Layer 6 of a small transformer language model trained on English Wikipedia (9 layers, counted from 0, width 64).
A neuron adds its activation times its output weights to the MLP's output. To switch it off is to set its activation to zero at one token and run the rest of the model.

Output weights of the MLP neurons that the questions are about. A number n stands for (n - 500) times 0.00069.
n9: 583,438,299,607,509,406,800,531,626,297,294,449,485,460,750,521,422,524,447,485,610,604,352,640,372,697,592,714,525,449,520,548,387,641,533,473,616,511,799,219,463,325,586,630,495,647,522,409,313,202,361,479,477,766,290,581,510,653,602,474,474,450,262,316
n22: 429,409,260,497,592,555,638,608,553,764,370,405,549,387,30,652,448,441,537,630,594,712,532,608,611,618,442,622,339,578,506,513,380,502,425,473,456,469,577,370,490,545,475,657,636,530,376,400,340,181,370,566,514,504,480,976,573,527,670,426,273,387,622,387
n39: 536,364,403,550,801,643,413,471,471,601,557,523,554,538,370,588,538,453,351,314,818,444,432,541,503,652,431,443,560,562,670,501,769,466,275,386,364,456,297,343,524,666,438,391,740,630,394,469,736,719,568,760,449,444,471,364,362,437,424,220,365,482,331,582
n52: 502,580,566,433,903,264,132,478,353,399,579,372,508,342,572,546,512,441,547,506,510,543,560,465,425,351,237,503,555,593,805,376,701,518,271,482,468,597,444,737,435,406,341,540,533,594,522,650,717,685,543,566,611,289,503,401,531,337,423,624,653,398,373,620
n54: 537,542,556,712,507,469,335,153,399,370,447,369,523,552,526,742,372,498,438,449,450,393,476,572,584,463,474,473,819,423,575,388,676,364,468,525,489,413,740,619,306,569,378,310,624,575,562,596,667,562,308,415,489,456,497,589,657,369,580,321,702,338,728,489
n65: 615,423,531,398,625,292,391,732,483,551,622,551,326,530,592,459,484,573,516,524,504,516,432,537,570,498,440,571,501,410,510,552,303,445,450,429,384,563,637,510,516,307,383,602,690,280,417,418,355,423,604,458,606,527,408,796,487,407,497,531,492,509,678,550
n77: 320,470,553,351,471,656,480,526,428,506,421,601,616,418,632,418,280,429,497,464,496,396,699,562,473,348,425,621,631,440,516,493,409,502,468,505,584,445,477,561,677,668,361,552,481,629,419,549,490,563,321,574,474,323,710,517,495,295,430,555,452,476,639,741
n88: 521,422,509,585,587,633,574,566,577,543,488,646,503,427,582,620,399,511,490,455,522,568,613,404,671,600,517,566,454,463,565,666,571,213,530,322,323,579,288,272,437,517,364,452,481,525,584,448,161,655,646,517,426,466,531,337,420,729,402,411,614,557,406,520
n176: 472,493,492,495,609,632,431,314,506,542,387,471,376,337,759,551,494,473,668,580,534,353,375,410,584,557,357,525,664,464,425,413,542,423,518,382,515,615,586,353,418,674,470,526,524,747,511,635,647,348,418,587,729,545,231,462,426,546,425,640,625,284,372,501
n201: 383,535,436,492,486,491,660,608,624,596,802,386,738,595,714,624,530,584,482,621,649,651,544,605,717,440,544,500,440,342,714,321,436,246,538,602,549,457,418,280,269,434,295,609,245,409,639,510,613,490,213,370,520,394,463,552,600,259,381,534,283,694,331,500
n208: 396,406,605,421,467,590,369,294,446,453,437,698,654,469,475,776,387,466,492,365,384,474,378,470,542,452,453,655,457,526,319,710,479,468,538,589,490,541,593,501,570,936,688,380,509,355,618,453,425,561,577,576,481,417,602,395,436,526,379,417,485,510,632,364

Each question names a token from some text and the token that comes next. It shows the activations a of the neurons there, in the order above. A number n stands for (n - 500) times 0.049.

Then comes g, the gradient of the next token's log-probability with respect to the MLP's output, scaled to length 1. A neuron's effect is roughly proportional to its activation times (output weights . g). A number n stands for (n - 500) times 0.00098.

"and ", then "had "
a: 581,979,544,500,500,559,500,500,500,500,500
g: 761,428,506,664,293,630,602,481,661,425,537,177,592,231,510,634,225,498,617,654,471,503,542,383,474,645,402,573,263,524,660,523,669,548,535,204,553,431,450,564,717,577,579,500,276,410,473,531,453,307,447,626,430,477,534,544,622,650,536,511,445,519,360,434
Which two neurons, each switched off alone, lower its probability most, in order? n22, n9

"ed ", then "by "
a: 548,691,521,500,500,506,500,500,500,500,500
g: 525,450,427,277,577,469,428,667,437,385,546,596,558,430,649,653,311,474,501,463,557,418,399,740,724,503,450,382,541,626,426,590,628,394,613,552,396,575,394,419,199,587,431,770,378,574,487,744,557,466,222,628,397,530,589,466,657,142,365,479,536,497,497,653
Switching off which neuron hurts the next token most? n39

"ang", then "on"
a: 500,500,500,500,500,500,500,583,523,500,501
g: 390,666,394,487,513,662,557,550,912,543,507,555,536,189,432,438,396,546,620,443,604,577,477,407,508,427,611,785,274,449,352,570,455,537,433,377,490,617,603,376,414,538,292,387,551,471,403,432,579,477,649,421,579,609,532,372,116,569,510,497,560,755,555,465
Switching off which neuron hurts the next token most? n88

"as ", then "a "
a: 627,710,500,512,500,539,508,500,502,500,500
g: 309,513,407,547,541,185,537,647,419,558,494,483,335,772,677,621,528,688,441,431,721,361,532,467,421,398,447,529,467,527,526,531,411,530,384,608,565,346,497,246,875,448,527,368,571,594,433,370,588,375,457,303,484,652,533,434,766,341,550,364,630,515,654,519
Which two neurons, each switched off alone, lower its probability most, in order? n9, n65

"iti", then "ati"
a: 502,500,500,649,500,500,500,500,500,500,500
g: 674,493,365,424,544,354,465,474,418,321,577,448,633,516,548,351,334,581,745,405,432,683,694,428,679,322,528,721,553,436,511,355,417,382,558,239,474,721,495,549,657,516,447,560,445,541,262,518,518,588,480,687,401,333,639,550,573,405,319,518,866,376,536,417
Switching off which neuron hurts the next token most? n52

"at", then "ure"
a: 500,500,500,500,500,522,500,500,500,500,500
g: 342,549,708,467,641,478,511,559,490,218,423,224,295,469,568,319,519,275,536,597,575,307,578,527,479,507,591,743,595,439,703,646,634,277,479,485,255,528,537,586,432,574,442,520,684,682,525,370,400,462,675,499,382,411,521,506,831,446,653,447,528,451,415,482
Switching off which neuron hurts the next token most? n65

"or", then "por"
a: 500,500,500,500,500,500,500,500,523,500,500
g: 397,597,494,348,495,482,485,407,706,578,435,395,419,593,458,497,515,558,705,323,667,498,292,576,529,550,480,458,477,461,679,385,649,646,496,397,251,487,642,494,471,661,469,340,780,612,352,482,314,615,868,501,576,375,440,415,413,398,402,267,806,417,503,521
Switching off which neuron hurts the next token most? n176

"ant", then ". "
a: 638,500,500,517,500,515,534,500,500,500,502
g: 749,570,424,619,450,653,374,493,377,728,536,456,657,383,552,305,691,444,383,379,403,667,527,677,511,494,456,417,270,377,483,586,538,614,853,485,296,270,597,240,512,571,437,452,377,482,652,552,466,566,607,469,489,773,453,385,309,464,466,390,548,623,461,510
Switching off which neuron hurts the next token most? n9

"enti", then "al "
a: 500,500,554,500,500,501,500,500,500,578,500
g: 558,417,468,618,485,600,617,470,448,539,504,511,288,722,520,536,654,354,454,444,778,578,664,490,670,529,500,358,264,408,662,455,354,470,308,472,594,202,384,473,439,575,351,523,431,327,672,552,759,533,357,385,457,627,379,269,775,514,617,480,490,683,441,548
Which two neurons, each switched off alone, lower its probability most, in order? n201, n39

"is ", then "direc"
a: 538,548,507,503,500,514,540,502,511,500,500
g: 484,445,363,290,574,682,331,703,438,687,532,455,587,599,519,639,419,294,568,382,520,670,578,402,590,674,431,493,603,394,402,430,643,316,383,767,738,479,407,540,418,643,471,550,435,532,560,800,480,399,427,504,391,222,433,558,566,317,471,655,633,326,441,318
Which neuron, switched off, raises the next token's probability most? n9

"chool", then "s "
a: 500,500,500,500,535,500,500,500,500,500,575
g: 523,693,535,553,443,546,483,581,595,181,671,577,416,740,665,513,154,428,721,360,336,391,647,597,457,390,628,450,474,524,494,413,556,497,399,353,415,428,632,511,518,522,621,400,381,622,486,308,486,392,371,273,603,353,355,562,637,648,613,512,469,481,629,783
Switching off which neuron hurts the next token most? n54

"ans", then "l"
a: 515,500,500,508,500,500,509,500,500,519,500
g: 358,401,695,488,393,417,537,247,687,725,215,637,345,584,562,339,518,725,521,647,528,453,442,660,676,587,538,285,550,757,629,390,603,490,401,446,270,492,246,425,399,451,467,506,459,374,485,403,540,465,511,579,579,466,718,493,455,381,549,440,626,533,750,463
Which neuron, switched off, raises the next token's probability most? n9

"a ", then "leg"
a: 507,513,501,500,500,524,500,500,500,500,500
g: 580,457,580,409,442,392,681,502,365,469,487,781,336,433,572,381,488,490,330,424,507,490,324,416,504,397,912,688,286,554,368,584,461,600,378,691,307,548,385,457,545,528,508,711,671,446,486,409,501,565,714,494,621,433,409,622,630,477,373,734,395,253,528,487
Switching off which neuron hurts the next token most? n65

"bor", then "h"
a: 500,500,500,500,501,500,500,519,510,500,603
g: 370,556,466,818,396,412,333,592,440,453,438,526,662,491,469,258,518,593,589,545,338,611,578,569,664,508,602,597,418,474,519,644,605,719,560,519,610,554,254,312,459,653,356,636,382,208,337,411,412,695,585,576,548,401,644,406,571,168,371,517,557,612,466,447
Switching off which neuron hurts the next token most? n208

"ari", then "th"
a: 500,500,500,519,540,500,500,500,500,605,500
g: 623,428,491,364,336,563,642,613,772,366,609,750,660,713,537,446,526,578,591,595,375,757,462,521,397,297,558,493,344,596,540,325,404,524,493,453,520,592,420,361,337,487,488,399,563,767,683,418,374,412,409,544,542,557,392,504,190,702,335,299,444,424,519,577
Switching off which neuron hurts the next token most? n201

"son", then ", "
a: 500,500,500,500,500,500,500,511,500,500,621
g: 402,503,436,385,383,432,684,513,534,540,715,592,553,454,442,501,460,563,427,290,619,774,447,431,176,680,601,521,424,445,646,438,578,507,573,317,407,590,706,505,352,669,758,398,543,756,469,434,545,483,508,377,320,544,528,384,585,668,522,350,266,557,231,556
Switching off which neuron hurts the next token most? n208

"\" ", then "The "
a: 500,605,511,500,500,500,500,500,530,500,500
g: 597,678,694,737,612,338,668,307,387,581,436,666,533,510,537,681,639,435,501,318,505,469,399,407,487,363,637,437,640,533,433,456,462,322,564,430,444,366,528,533,275,621,554,579,616,809,280,409,576,482,330,441,439,460,316,496,458,271,535,334,623,421,729,677
Which neuron, switched off, raises the next token's probability most? n22